Layer 13 of a small transformer language model trained on English Wikipedia (23 layers, counted from 0, width 64).
A neuron adds its activation times its output weights to the MLP's output. To switch it off is to set its activation to zero at one token and run the rest of the model.
A neuron's activation on a vector x is GELU(weights . x), where the dot is the dot product.

Input weights of the MLP neurons that the questions are about. A number n stands for n times 0.015.
n26: -1 -20 -33 27 27 -54 -41 31 41 5 -22 38 46 30 -17 3 4 -2 15 48 1 -36 -33 -60 35 18 5 42 -31 -23 -37 3 -5 -4 5 -17 -22 -30 23 3 -30 4 -15 27 11 -3 -2 -14 14 20 -51 12 34 42 -37 -26 -4 -3 8 -40 -1 47 -20 -11
n74: 11 -21 -64 16 -78 -18 -6 38 -51 -34 -25 11 -30 20 -25 -9 -10 -14 -36 -58 60 20 -8 -15 35 -7 28 62 -13 3 44 10 18 -23 20 36 4 -24 48 55 61 23 -4 -10 5 -47 -36 25 30 -48 -72 -13 12 4 -71 51 49 5 9 17 -14 -44 -15 1
n80: 34 11 7 17 15 -13 27 28 -23 -17 28 -16 2 43 -12 -3 -28 29 4 3 29 -18 24 55 32 -32 17 4 48 -14 53 35 -13 21 -45 7 -5 17 37 -47 5 -56 -38 -37 24 27 -62 17 -6 -2 28 -47 28 -13 -13 5 -23 -24 -23 54 -26 -70 51 -18
n125: -19 10 20 22 -9 -22 20 0 22 -29 -69 36 9 36 -9 -23 27 9 11 4 -24 17 37 -70 4 -36 7 -46 -36 -66 -45 28 27 10 -33 11 -1 9 32 13 -26 8 6 -11 -16 27 16 13 30 43 -1 -72 4 1 22 33 -44 19 -34 -25 -20 -14 -2 -25
n136: 46 -32 0 -12 9 -2 45 -33 -1 -8 19 8 -3 16 12 26 23 50 -13 32 6 -4 -13 6 24 -8 11 -42 -39 -10 59 -8 -33 2 -26 23 -30 15 -13 -5 -20 -11 -15 26 10 15 25 7 -37 26 14 -14 -40 0 -3 19 5 4 -26 10 -8 -11 -31 -5
n140: 17 -13 -31 -23 -39 -26 -18 30 -2 -12 -41 14 -51 10 14 27 3 4 8 8 40 -12 1 -43 3 -4 -21 -8 -10 -37 -20 -8 -42 20 16 -33 10 46 -7 38 15 32 -10 36 14 38 24 13 10 5 30 -6 -57 -25 10 44 13 17 42 20 10 -42 37 -17
n196: 32 1 -8 -49 -7 17 21 -22 -24 22 -41 -53 17 24 8 27 21 14 21 -29 -29 4 -2 -33 3 36 16 82 -13 -2 37 7 19 66 25 23 -13 46 -27 19 -3 38 -74 -73 -3 -91 24 -36 -7 16 16 37 -10 -48 -10 -3 21 -31 17 -27 -21 -48 -42 27
n214: -3 -6 28 -15 16 -8 -20 25 24 -10 -22 35 12 4 -14 5 12 25 31 -22 -9 30 0 4 2 -6 20 -10 -32 9 2 39 -45 -12 -46 -32 66 11 -17 7 -6 -28 -22 8 23 -2 40 32 -11 -21 25 -32 26 9 -25 -23 9 13 -3 -15 23 -51 44 -32
n235: -18 11 -13 -70 8 -3 6 -5 -16 1 50 16 -19 -19 21 -4 -8 -11 26 -6 29 -32 -15 -5 27 72 -7 36 -12 -7 5 6 9 -40 8 22 -9 84 -19 -35 -27 6 36 -25 8 31 56 -26 -46 -13 32 9 32 -35 0 -4 0 -41 -24 -29 43 -39 35 -20
n252: -12 -31 -18 -7 -36 -19 57 11 25 65 -31 -64 -21 -37 -10 10 -3 83 -15 -12 31 29 -34 24 11 7 41 -9 -18 -6 -18 26 18 -42 -7 41 21 30 -9 -3 -29 10 8 -3 -18 -15 3 33 1 -35 62 27 -28 -17 29 -14 -51 3 2 0 -22 19 -23 4
n263: 19 60 -13 -32 -14 -22 18 6 28 5 6 -11 3 -13 -19 -22 -33 46 -30 8 23 -11 23 36 -2 -36 52 15 -10 20 61 47 -41 -29 16 -3 -3 71 -5 4 -53 15 3 -22 24 -14 34 6 -10 3 -34 -39 32 -16 -21 -3 -44 -6 15 -7 15 -5 -17 36
n266: 0 16 43 4 -48 -11 3 30 -14 -34 -31 -10 -15 37 -30 11 2 30 -21 3 26 -7 16 -68 16 -35 29 -31 -52 -22 -8 1 -26 28 19 -7 43 2 6 -16 -16 24 -40 32 27 14 -22 6 12 9 40 -26 10 30 14 -53 -4 13 16 -28 35 30 17 -10
n278: -32 10 -21 -24 15 -17 -21 50 9 -14 -9 -13 10 -55 -9 1 -37 12 40 55 -14 39 -11 -27 -25 -24 -46 35 -45 6 -14 14 -30 1 36 6 0 -5 -21 13 48 2 -5 16 26 -13 25 -23 11 8 -36 -10 25 23 -30 -40 -7 -6 2 49 32 15 39 -12
n284: 1 -11 -1 40 -55 17 7 -4 -28 -15 -33 -13 -20 34 -21 39 53 16 22 -32 44 -17 -48 13 -8 17 6 4 17 -7 5 9 -31 -46 -13 -16 13 62 -22 -10 0 -15 -37 0 4 -6 30 -9 46 9 38 7 36 77 2 -1 -37 23 -7 18 11 17 17 6
n304: 27 32 -4 0 1 -26 33 11 -16 -34 -12 33 -30 72 3 -44 0 43 -48 31 35 -63 15 -30 -4 35 20 17 -18 1 -31 9 93 5 43 -4 -14 -7 11 -34 12 -25 33 -42 -16 3 21 -20 7 -16 -9 32 6 27 -40 3 12 -29 28 43 11 -54 -30 -56
n316: -36 -7 6 9 18 -30 39 24 -22 29 -13 -1 -29 -14 23 -31 -35 34 23 -5 61 -29 85 -48 -13 -9 -20 33 -6 49 1 13 12 -33 -39 26 8 24 -13 -2 -27 39 13 -10 -25 -12 6 22 42 8 16 -13 33 -24 -50 24 46 18 -31 -48 -2 -22 -17 -35

Output weights of the MLP neurons that the questions are about. A number n stands for n times 0.012.
n26: -4 5 4 -29 -1 -13 23 41 2 7 6 2 15 -11 18 -59 14 -25 -32 -2 29 26 11 -5 -34 19 25 9 2 -4 -14 -13 -9 29 -87 3 3 0 -1 -3 -10 -31 8 -10 21 31 2 -24 -46 23 24 -4 -10 -6 26 18 -9 -8 40 -35 17 9 12 -40
n74: -59 -93 -11 -47 -8 -3 -36 1 8 -13 76 42 14 15 -31 4 28 -56 -10 -35 -14 -2 -85 42 44 4 -39 -38 8 43 43 -17 -88 -8 33 84 7 -23 14 -29 4 -19 41 14 46 -17 -6 -13 6 46 14 -24 0 -16 -28 69 67 60 -8 -67 21 18 -25 11
n80: 15 -19 39 7 -12 -9 -13 14 -40 -3 -17 1 -24 -44 -42 -12 24 -81 9 18 -47 -31 -33 -5 -6 2 37 -27 50 22 -6 6 -69 22 9 -14 -41 56 -1 32 11 -30 15 31 17 28 17 17 -6 -29 -12 -4 -6 -39 -13 22 55 13 30 21 24 12 1 -3
n125: 21 -17 6 10 -22 46 7 -43 3 -35 -31 27 17 27 -25 -20 40 -10 -12 -8 7 18 26 5 7 -47 22 -6 -14 -6 -23 -15 13 -15 -19 1 21 -13 -65 44 -23 24 36 -24 -13 -27 25 -17 -2 1 8 8 -29 17 8 31 -32 -15 4 0 39 9 16 1
n136: 34 -10 19 -10 -1 -4 -25 14 12 15 12 -21 0 13 8 -13 28 -52 13 26 39 -4 5 -18 -21 43 -18 15 28 9 -4 -7 21 -10 25 10 -11 9 -9 -3 -19 12 -23 4 21 -29 -14 -14 48 -22 -1 -25 21 8 35 -3 -5 8 -2 -13 3 -9 -2 -17
n140: 9 19 16 1 5 -4 36 -19 36 -4 27 -9 50 8 -43 -13 -15 -1 16 15 -28 28 6 54 -7 2 38 22 1 8 8 -21 29 -44 2 34 21 -22 3 -41 -35 -16 0 -20 20 -7 -16 -9 -32 7 -5 -22 57 16 2 2 19 -7 -58 -56 -10 29 -41 -1
n196: -38 7 14 -69 52 26 -4 10 -22 -74 -38 19 31 11 27 48 28 9 -14 -13 35 -21 5 -40 -9 1 -12 15 -30 18 -34 -11 34 -2 26 19 53 -26 -6 33 -3 37 -4 -13 3 -42 15 0 41 -45 -7 10 -24 -14 25 -25 -53 -37 -31 26 -3 -11 34 5
n214: 35 5 -11 -21 -21 23 25 -45 -10 2 25 -27 -3 7 35 -24 -12 4 16 3 -1 -18 1 -8 6 15 23 -10 3 -4 -9 12 11 -6 -25 -10 -29 26 -15 9 -6 21 -9 2 -10 4 -2 0 2 23 -2 23 20 10 39 27 -32 -13 -19 -8 -2 -28 -19 0
n235: 25 -19 11 40 30 42 9 -46 -10 -37 -19 22 -25 -1 41 -24 24 13 -34 4 -38 19 20 7 -15 -10 -14 15 2 -34 -5 -6 -25 -2 33 -31 -6 -42 -12 26 28 2 -9 19 10 8 -21 -1 -26 57 -25 -4 -6 -38 13 36 -21 26 -2 16 28 31 9 18
n252: -62 -22 8 24 0 1 -25 52 -4 40 11 30 38 -43 2 28 -50 17 1 11 1 -15 -30 -29 -16 28 32 -7 -13 -1 30 -15 -27 9 33 35 -34 -7 -23 -6 12 -21 7 -5 -38 36 17 -29 -57 -17 56 -3 38 -37 26 18 21 -17 -11 1 27 29 -16 -34
n263: 3 9 0 19 11 44 -23 6 43 -41 -22 29 -9 -3 14 11 35 0 20 14 4 43 -28 -15 -30 -2 -7 38 -25 -26 -9 5 -7 5 9 -39 20 -3 5 -31 10 16 5 -8 41 -16 -53 -9 -23 -6 -11 -9 -3 24 -5 12 -23 23 -9 3 19 -24 41 -4
n266: 0 -40 24 0 6 18 44 -13 14 16 -32 17 13 -12 -24 -14 5 29 15 -18 -7 -8 1 44 -24 -10 -13 -2 20 0 -37 -10 9 12 -36 -5 -19 30 19 23 -22 7 13 6 -27 35 10 -44 16 26 -61 21 0 7 1 38 -5 0 -31 1 -10 -20 -15 23
n278: 5 32 -32 -29 -5 -7 4 -14 -10 1 30 -16 -20 31 15 -10 -8 -14 2 8 7 -18 23 3 19 -30 -27 -31 -19 -7 -29 -37 -12 25 -51 -17 3 -4 -20 59 -15 5 -16 54 13 -20 2 -9 -10 3 -4 20 46 12 -32 4 -17 -1 0 22 22 24 -4 30
n284: -26 -9 22 21 -40 22 -22 -13 -21 -6 -1 9 -15 -2 -7 13 -17 40 -18 -15 -31 -12 14 38 1 -7 24 8 12 17 27 -13 -4 -14 -24 22 -16 -17 8 3 22 -21 -1 -2 -3 3 27 -49 -14 -7 26 -10 -12 2 22 20 46 14 0 -18 29 17 -52 23
n304: 19 37 -19 -23 -48 23 0 -36 -18 0 -20 74 -6 15 26 -22 -9 -23 18 -15 48 -38 -22 -33 25 3 -41 37 -43 17 1 -8 -46 24 43 -36 -31 -13 24 14 21 -54 36 38 1 50 -4 -17 -3 -22 -45 10 7 -4 -12 -30 83 36 -5 5 7 14 -18 19
n316: -9 -1 -37 -2 9 -2 1 21 -22 24 -32 -16 46 12 -63 -3 -55 -22 -16 9 47 5 -16 37 -29 17 -16 29 19 -16 -6 36 -28 -7 -55 1 -7 17 3 -24 -12 23 15 13 -6 13 -19 17 48 -15 -13 27 0 43 -9 53 -12 25 30 33 -9 23 -25 -28

Each question names a token from some text and the token that comes next. It shows the vector x that enters the MLP there. A number n stands for n times 0.051.

Then comes g, the gradient of the next token's log-probability with respect to the MLP's output, scaled to length 1. A neuron's effect is roughly proportional to its activation times (output weights . g). A number n stands for n times 0.005.

" v", then "otes"
x: 3 -19 14 -16 -31 -19 -18 12 18 -16 -2 54 8 1 -5 -9 23 -33 -49 27 1 26 -1 27 -49 -15 12 18 61 1 -6 -25 -15 -1 -8 30 -4 18 -16 -5 -14 -2 -5 20 -29 -6 2 -18 -25 2 -1 -14 24 21 65 9 8 -12 4 -19 24 9 -23 -9
g: 5 2 24 38 -15 21 24 -2 20 -34 -21 -48 2 23 9 5 -35 -31 -61 2 -6 -57 40 60 12 -37 -13 21 23 -7 1 36 14 23 11 -30 15 3 -16 -14 0 -19 7 10 -32 59 -17 -12 7 28 -2 -7 14 -20 -20 -37 23 8 5 29 -14 12 -4 -22
Which neuron, switched off, raises the next token's probability most? n263

" d", then "ut"
x: 13 -18 40 -20 -26 4 -30 2 -4 -8 23 23 1 3 4 -32 24 -38 -43 35 13 11 -13 21 -35 -16 11 8 13 -14 18 -29 -34 3 -21 12 -2 39 7 4 -17 9 -1 10 -12 8 -10 -12 -2 -3 -6 -6 9 7 71 19 21 -20 16 -25 8 10 -8 -27
g: -19 12 13 -3 -5 9 38 -10 -30 28 -25 17 17 -4 -47 11 7 1 31 13 -19 -18 27 10 -27 -85 18 -25 26 -17 20 12 -3 -26 -32 -6 -20 11 -11 -12 1 -18 -8 -5 -23 69 -4 38 42 17 -10 -7 16 6 -4 -38 38 27 13 -36 -13 1 38 -17
Which two neurons, each switched off alone, lower its probability most, in order? n266, n140

"ers", then " to"
x: 8 -27 32 -12 -34 -6 -5 28 35 1 19 49 8 -19 -13 -21 27 -18 -36 19 -4 17 -4 -6 -27 -34 0 3 70 11 0 -20 -17 16 -16 26 -12 3 -2 3 -26 10 -13 17 -12 1 -25 -31 -2 -13 -23 8 29 14 46 4 18 -11 31 -18 11 5 -11 -20
g: -38 17 -47 -23 -25 21 12 0 -11 37 31 -16 39 -25 0 7 19 -32 -36 -6 7 -8 -27 -15 -13 15 6 6 -11 -18 22 23 -59 7 28 4 39 1 -1 6 15 27 32 -5 7 1 16 11 -26 15 -9 -59 10 -27 1 19 41 46 -10 -53 7 44 -29 -12
Which neuron, switched off, lowers the next token's probability most? n26

"On", then " December"
x: 7 -7 16 -6 -37 4 3 14 -3 17 4 16 -4 0 -4 -69 40 -2 -20 22 19 27 6 6 -76 -11 -1 4 47 21 -6 -28 -24 14 -25 31 3 7 -4 26 -13 -3 4 23 -22 1 -19 -29 -9 -3 -15 -8 12 15 33 5 15 -7 24 6 21 4 -9 -43
g: -22 45 -10 1 3 -2 60 7 -66 16 -6 4 -42 -25 -28 6 -37 -3 62 16 -15 19 -18 12 -1 -8 4 30 -24 -24 -10 -5 -34 -8 15 32 42 -11 59 -13 4 -9 15 4 19 -61 -8 38 -4 -3 -11 -9 -15 0 -19 14 7 20 -10 0 -22 -14 31 12
Which neuron, switched off, lowers the next token's probability most? n316

" se", then "lected"
x: 1 -18 24 3 -27 6 4 0 24 -5 -4 51 -7 -1 -6 -21 22 -25 -27 10 21 25 -15 22 -43 -32 18 10 21 14 1 -24 -28 29 -22 8 10 20 -15 28 -9 -1 -34 8 -25 -1 -31 -21 -18 -13 -6 -6 17 15 57 22 12 -6 28 13 17 7 -33 -33
g: -20 -21 18 11 -11 -2 7 29 4 19 -11 -49 -3 28 18 8 -9 29 1 -25 38 -10 -29 33 -23 -28 -30 -3 -9 -11 -26 25 -32 -18 4 -10 27 3 10 23 0 -23 -34 -24 -19 -13 -55 -9 10 70 -6 -10 42 -8 -7 20 40 22 -11 -32 -25 46 46 25
Which two neurons, each switched off alone, lower its probability most, in order? n266, n140

"ted", then " and"
x: 7 -28 28 -9 -24 -1 4 20 13 6 19 19 13 -19 -9 -32 17 -5 -45 8 1 13 -29 25 -24 -7 9 14 44 13 2 -18 -21 16 -23 31 2 26 -8 -7 -12 -2 5 20 -16 -17 -29 -28 2 26 -28 27 7 5 66 13 7 -6 6 -15 -3 17 -25 -45
g: -25 -14 -14 46 28 -28 -23 45 42 -6 9 -21 -44 -19 -12 43 4 -45 48 -7 12 -27 15 6 29 -19 -23 -4 13 1 11 -26 -10 -8 15 92 -5 -14 -19 -28 32 -40 -16 -4 2 15 0 -31 -28 -4 -24 -16 4 2 -2 20 20 -10 25 11 5 7 5 10
Which neuron, switched off, lowers the next token's probability most? n252

"ac", then "c"
x: 3 -30 37 -16 -31 11 -23 -11 9 17 42 17 0 -6 0 -7 26 -22 4 20 37 15 -18 4 -32 -19 -2 -10 39 17 10 -38 -33 18 -4 26 -24 16 -18 18 -23 -14 3 19 -31 -13 -37 -21 -5 -1 -10 12 -19 1 64 15 1 -8 28 -15 6 -1 12 5
g: -22 15 -62 6 10 -41 23 11 -25 12 27 -29 8 18 13 25 38 1 9 -10 18 -3 28 4 1 -36 -1 28 -32 20 1 -12 -20 0 -16 15 18 -3 -43 -31 -5 -18 -50 5 26 -35 -2 11 39 -12 -21 24 43 -28 30 79 -23 9 16 -20 2 -3 -17 -13
Which two neurons, each switched off alone, lower its probability most, in order? n136, n140

"op", then "h"
x: 6 -30 16 -19 -14 0 -34 -21 25 -12 45 25 21 -22 -3 -28 32 -24 2 4 13 4 3 23 -21 -13 37 -5 55 20 9 -21 -23 -1 -29 27 -3 9 -1 6 -5 -12 20 -7 -14 -22 -38 -12 -26 19 -26 3 17 7 54 6 13 -20 40 1 5 -5 -5 -21
g: 26 -3 2 34 20 -2 2 -18 -21 14 19 -1 8 -26 -19 21 -34 -7 48 27 -30 -24 46 -36 23 -10 36 21 -20 16 0 -15 6 -2 31 -15 19 40 -15 14 -13 -32 -25 -18 -25 3 30 7 -36 7 -27 -24 -17 14 11 -71 47 39 -26 32 11 -30 -17 -15
Which neuron, switched off, lowers the next token's probability most? n80

"oci", then "ates"
x: 8 -24 21 -16 -20 -7 -30 10 30 -9 16 31 21 10 -5 -18 29 -7 -37 8 28 24 -22 16 -64 -6 4 -3 42 9 23 -16 -21 -5 -6 25 -7 33 -14 30 -18 12 11 -1 -23 1 -35 -4 -5 -16 -35 10 5 -3 57 1 16 -26 1 -15 3 14 -8 -24
g: -3 2 23 -24 24 29 11 31 -51 -20 -2 -8 20 -41 17 -69 11 39 12 -6 -32 38 -42 -22 43 49 14 25 -3 -32 6 -46 -12 -37 -1 -22 -10 -9 16 -16 46 -6 21 9 -2 2 12 -10 4 -39 17 -6 3 13 12 29 -27 30 -2 -12 -17 27 -5 1
Which neuron, switched off, lowers the next token's probability most? n263

" or", then " their"
x: 25 -20 25 -19 -19 4 0 -3 5 2 24 44 -12 -2 3 -18 23 -10 -27 21 -2 28 -8 13 -54 -3 23 8 47 8 5 -37 -30 5 -24 25 -4 31 -12 22 -22 -10 -29 20 1 7 -18 -42 -2 -1 -11 -11 8 -3 44 12 13 -8 39 -6 3 -16 11 -50
g: 12 40 3 37 -7 -19 21 26 -30 -57 -29 -5 45 6 3 0 -20 25 1 -10 26 5 11 6 19 -20 -31 14 -25 18 -37 5 2 51 -23 27 11 -5 3 -27 -40 14 5 -36 21 -14 -17 -66 7 11 7 -15 -25 38 -35 3 17 -22 2 58 15 22 -1 -21
Which neuron, switched off, raises the next token's probability most? n80

" both", then " end"
x: 13 -3 23 -2 -36 -11 16 21 26 6 29 24 4 -16 -6 -29 26 -1 -27 16 17 37 -12 20 -63 -19 -1 8 48 21 -26 -37 -9 22 -12 0 -3 13 -14 20 -23 -2 -4 32 -4 6 -5 -24 -9 -17 -12 0 2 0 48 10 6 -21 28 -12 9 -3 -21 -47
g: -33 -14 -17 2 -41 25 47 -61 -41 22 -1 17 16 23 -13 26 -17 1 -17 -17 9 10 -28 -20 -7 -9 18 13 -32 0 -28 -25 23 16 33 -33 -40 -13 -37 36 10 -5 10 27 49 31 36 36 -36 -2 -14 37 18 -3 16 -31 -14 -15 2 -3 38 11 8 1
Which neuron, switched off, lowers the next token's probability most? n252

" to", then " its"
x: 16 -6 29 -24 -19 0 -5 12 16 -18 9 11 2 -19 -3 -40 16 -2 -17 17 5 42 11 0 -52 -9 16 -10 52 9 -16 -10 -38 28 -25 15 3 19 -24 26 -23 -4 7 20 -1 2 -21 -33 -4 6 -23 -5 -2 -8 47 18 13 -10 62 -11 20 3 -13 -30
g: 46 13 -23 28 23 -18 20 -11 -70 -15 -4 10 5 -5 20 0 9 13 -3 14 -13 41 -41 8 -24 -10 5 40 -17 -9 -1 2 -46 35 11 6 -19 -8 -1 11 -12 -39 -22 -56 -19 -38 8 -24 6 7 34 -22 19 35 -17 29 4 1 -23 63 4 32 24 -17
Which neuron, switched off, lowers the next token's probability most? n263

"ice", then " |"
x: 7 -35 24 -18 -35 0 -30 24 31 5 16 8 1 -11 -1 -19 36 7 -8 24 18 23 -12 -13 -48 -25 -6 -1 57 26 10 -20 -15 10 -7 20 -1 11 -10 24 -10 -17 -22 -8 -16 -15 -27 -23 16 -20 -25 12 8 -6 50 -7 20 -11 37 -10 37 17 -28 -15
g: -42 -7 10 49 9 22 -4 25 11 12 -33 -63 42 -20 7 32 3 -21 -48 4 -42 2 32 11 -9 35 17 14 25 -23 46 0 30 24 -2 -34 -7 -23 -26 17 30 -10 10 1 -34 0 -15 -10 -46 -30 10 0 -16 14 20 -23 -1 -3 19 -39 -11 13 3 43
Which neuron, switched off, raises the next token's probability most? n278

"ps", then "."
x: 8 -29 18 0 -14 -20 -14 -1 5 3 32 36 14 -10 -7 -20 33 -18 -2 24 30 6 -6 6 -26 -2 12 -2 64 9 -22 -47 -16 16 -21 -7 -14 14 -12 23 -36 -20 15 15 -12 -11 -11 -51 7 -11 -19 -8 10 2 57 27 -4 -13 39 -21 2 16 -11 5
g: -15 17 -40 -32 -5 0 2 42 -2 -5 -2 15 13 -48 -5 9 -13 -13 19 15 -40 -7 -16 -3 20 -7 -8 3 -4 22 4 2 43 -32 -2 -6 -10 -8 30 -22 13 53 -13 1 15 6 -26 -40 -4 -39 -22 61 16 45 9 30 -22 -3 0 -24 27 26 48 -68
Which neuron, switched off, lowers the next token's probability most? n26

"1", then "87"
x: -7 -23 41 -16 -39 -3 -25 17 1 24 14 32 7 -21 -8 -37 2 -24 -5 36 17 24 23 19 -59 -16 -16 -1 35 21 6 -31 -25 -4 9 16 -20 9 -7 11 -6 -11 0 24 -11 -1 -22 -28 -3 -10 -27 13 -12 12 54 16 8 -2 29 -16 24 -4 -4 -14
g: 4 11 20 -71 1 2 -38 -34 25 18 2 40 -39 19 -28 33 -16 42 -11 6 -34 -49 -28 2 -13 13 34 -9 13 -27 15 -6 -18 25 5 31 21 9 2 7 -40 48 -14 -20 2 0 -18 4 -13 18 4 13 3 -9 -26 39 -26 35 44 -5 14 -25 -27 21
Which neuron, switched off, lowers the next token's probability most? n278

"ig", then " B"
x: -26 -19 22 -10 -24 33 -42 -16 10 0 48 13 16 -23 -10 -24 51 -25 -24 28 15 6 -11 32 -63 -1 2 2 19 13 -5 -38 -4 -2 -20 22 -17 2 8 21 -9 -17 -8 16 6 4 -2 -35 -10 0 -6 -14 19 23 50 -9 24 -20 -2 8 20 3 -1 -5
g: 9 38 4 -22 -43 48 -30 17 21 -24 -1 -39 -41 -17 1 -7 -29 -30 29 -3 -22 37 -5 16 -28 35 -5 -7 28 20 32 17 -5 20 27 -10 -40 -2 44 -16 44 -16 -20 17 17 -17 16 -14 -38 -14 -21 -19 -1 -20 -31 31 45 3 -43 17 15 5 25 4
Which neuron, switched off, lowers the next token's probability most? n284

" cr", then "imes"
x: -6 -31 59 -18 -34 9 -7 -11 -4 9 24 22 3 27 -10 -30 19 -20 -27 19 15 25 -12 22 -45 10 4 -6 33 -5 9 -27 -34 11 -14 5 -20 29 4 4 -14 -2 -23 25 -1 -5 -3 -31 -6 2 -8 -4 3 3 70 9 26 -13 4 -35 12 6 1 -15
g: 13 -11 -9 -21 5 21 -44 24 -10 13 1 33 4 -47 0 -21 -50 44 -41 -20 23 -55 6 17 30 66 -21 26 -17 -19 -11 -13 -9 4 -6 1 20 -30 39 -20 6 22 36 -4 25 25 -36 -19 -14 7 26 -3 12 16 39 9 -35 -20 5 23 3 5 -29 -18
Which neuron, switched off, lowers the next token's probability most? n284

" F", then "rom"
x: 3 -17 44 -18 -37 12 -9 16 -18 9 12 54 2 -20 3 -33 21 -11 -23 27 12 35 -5 4 -76 -17 -4 6 38 10 -2 -36 -21 5 -32 15 -8 14 3 26 -5 5 13 27 -17 14 -18 -22 -7 4 -5 -19 22 8 44 3 4 -6 8 -12 15 -5 -13 -23
g: -13 33 -31 -1 0 51 14 24 0 81 2 0 -14 -31 20 -16 -10 -13 -34 -15 -1 1 -31 1 4 17 -7 15 -10 -15 -46 10 -8 -16 16 -1 28 -39 15 -16 12 -28 48 -28 20 5 -2 -25 -22 46 9 8 10 -22 1 -51 -1 -36 37 39 -21 -5 36 4
Which neuron, switched off, raises the next token's probability most? n125

" M", then "ann"
x: 2 -33 35 -29 -25 -11 -25 2 15 -9 3 47 22 -16 -10 -19 16 -36 -8 26 13 30 19 -7 -63 -13 10 -6 35 13 -11 -20 -26 -12 -39 20 3 18 -10 24 9 -12 -19 30 9 4 -24 -10 -28 -1 0 2 10 25 41 5 18 -13 36 -15 19 6 -8 -14
g: 14 9 -17 -47 15 -3 -31 -50 72 -14 -3 -6 -23 49 22 21 -22 -19 -20 5 -7 -27 2 -8 31 -26 -47 3 2 18 28 18 4 -21 12 -9 -7 -14 18 -13 13 -14 26 11 -15 14 -10 86 -16 -26 5 -1 11 25 24 11 -1 -38 5 26 -19 -29 -18 19
Which neuron, switched off, lowers the next token's probability most? n214

"anc", then "in"
x: -7 -30 65 6 -25 11 -61 -16 33 2 8 41 30 -8 -7 -18 37 -7 -7 8 14 29 6 20 -42 4 17 -24 11 19 1 -29 -17 -5 -17 26 -8 -5 -31 4 -7 -14 17 -24 -21 3 -25 -40 -17 -6 -15 6 13 -4 49 7 9 -8 23 6 21 1 3 3
g: -33 -6 -13 11 -8 -28 -1 -3 -8 -31 1 -23 39 36 1 -37 -12 14 1 -20 -25 6 26 -7 -50 15 -38 7 10 -13 18 42 -41 -5 3 11 -13 33 -16 31 16 -13 5 34 -10 -8 -28 -23 -41 37 18 -18 40 18 25 45 -32 33 -11 -30 -4 63 -11 23
Which neuron, switched off, lowers the next token's probability most? n214

" at", then " the"
x: -2 -11 52 -21 -42 15 8 10 6 -3 -1 21 -8 -18 5 -34 27 -13 -36 13 9 43 5 13 -45 -9 8 -4 24 0 -14 -28 -22 19 -20 9 11 8 -6 14 -6 -9 -19 35 3 11 -19 -39 -9 3 -15 -10 -7 19 51 23 9 -8 51 6 3 4 4 -41
g: -6 18 8 13 7 -20 18 13 -44 -33 0 -6 -9 -14 -5 13 -9 30 -66 3 28 -32 35 7 -38 -31 -1 6 -7 -15 -7 45 -3 62 21 8 26 -10 -11 3 -40 3 8 -7 23 -14 12 -64 12 59 -9 -25 10 22 18 -17 12 -43 -3 39 3 -19 18 2
Which neuron, switched off, lowers the next token's probability most? n266

" a", then " Com"
x: 11 -26 38 -22 -31 43 23 5 5 21 16 10 0 -4 -6 -30 30 -18 -13 41 25 22 -4 17 -37 -26 8 -5 25 7 3 -34 -36 4 -5 2 -4 20 -11 15 -19 -13 -5 25 -22 0 -25 -29 -12 7 -18 -4 -12 -9 51 12 7 -3 27 -27 19 12 -2 -36
g: 25 -30 22 -28 -14 -9 15 -14 63 -4 18 7 -11 14 41 5 -21 -21 20 -5 -12 -9 50 -43 -42 33 26 -31 -8 -5 5 28 -31 -19 -20 8 18 -15 41 17 -12 -46 -42 -4 14 -40 0 16 -26 21 -26 4 2 -9 2 -12 -13 -32 8 30 38 -9 48 19
Which neuron, switched off, lowers the next token's probability most? n136

"od", then "d"
x: -1 -20 30 -4 -21 27 -45 5 23 9 29 38 11 -16 5 -23 25 -5 -19 12 7 13 8 1 -61 -15 4 14 14 23 -21 -27 -14 -8 -33 36 -3 7 -14 33 13 3 3 -24 -22 16 -25 -37 -8 -19 -13 -8 14 20 56 -8 7 -15 14 25 27 3 -26 -19
g: -16 25 7 -24 -25 -11 23 -12 -22 50 -9 2 37 -66 34 -9 -3 11 -23 -17 6 16 -2 16 14 11 9 22 -25 -18 2 -10 40 -27 -35 8 4 -54 37 -8 -2 -24 -30 36 20 30 0 2 37 -10 -25 3 -3 16 29 29 -36 4 6 -57 27 -9 32 -35
Which neuron, switched off, raises the next token's probability most? n278

"In", then " o"
x: -2 -16 30 7 -29 4 -3 1 3 23 4 9 0 9 -13 -50 41 -25 -21 27 16 36 21 7 -69 -3 17 4 43 -2 -4 -36 -32 21 -30 26 -5 5 0 26 -10 2 15 21 -15 -15 -11 -20 -2 2 -18 0 -3 5 37 7 15 -18 21 -26 5 1 10 -34
g: 49 -17 20 25 -7 20 6 46 39 7 27 3 -6 -31 -12 -10 -36 11 -18 -48 -27 31 -54 -46 9 32 30 20 -27 61 -32 -21 10 13 15 19 28 -32 -6 -2 -8 -33 7 20 -27 -12 -20 3 -9 -7 -27 30 -22 -5 -17 2 19 2 28 20 -22 4 12 -26
Which neuron, switched off, raises the next token's probability most? n125

" on", then " February"
x: -2 -22 37 -12 -33 5 7 12 9 -2 4 18 -4 -14 1 -42 27 -20 -28 20 5 18 -2 12 -44 -18 19 -8 37 3 -12 -21 -36 17 -18 31 5 14 5 26 -3 6 -19 30 -6 -7 -26 -30 -15 -3 -13 -10 0 22 47 19 13 -8 40 18 19 5 2 -58
g: -18 -22 -44 -11 23 -18 46 -2 -66 66 -8 -16 -27 15 2 5 -28 -6 39 9 -23 44 -9 15 -57 -4 7 -6 0 42 10 3 -20 -23 27 5 20 -28 -12 9 19 -26 -15 14 4 -2 -7 72 -33 -8 -22 -2 7 0 -15 6 26 4 -15 12 16 -1 28 2
Which neuron, switched off, raises the next token's probability most? n266

" un", then "op"
x: -18 -30 17 -23 -34 7 -15 -10 17 8 12 29 -1 -4 0 -34 22 -26 -30 24 3 11 -16 17 -19 -24 32 19 34 6 20 -20 -34 21 -16 34 -7 10 12 25 -9 -8 -6 0 -6 -8 -25 -20 18 -12 3 -5 23 8 60 10 29 -16 16 -22 6 8 -19 -41
g: 16 13 -22 -3 -17 -8 49 -7 7 26 27 5 3 6 40 25 -7 -29 46 -19 -9 -2 -16 -36 21 8 -42 35 -19 -11 1 9 -46 -23 8 -30 19 11 -5 -12 -4 -1 11 -10 27 9 7 26 -27 35 47 -41 27 -70 29 8 -31 -49 16 -26 20 -4 -16 6
Which neuron, switched off, lowers the next token's probability most? n74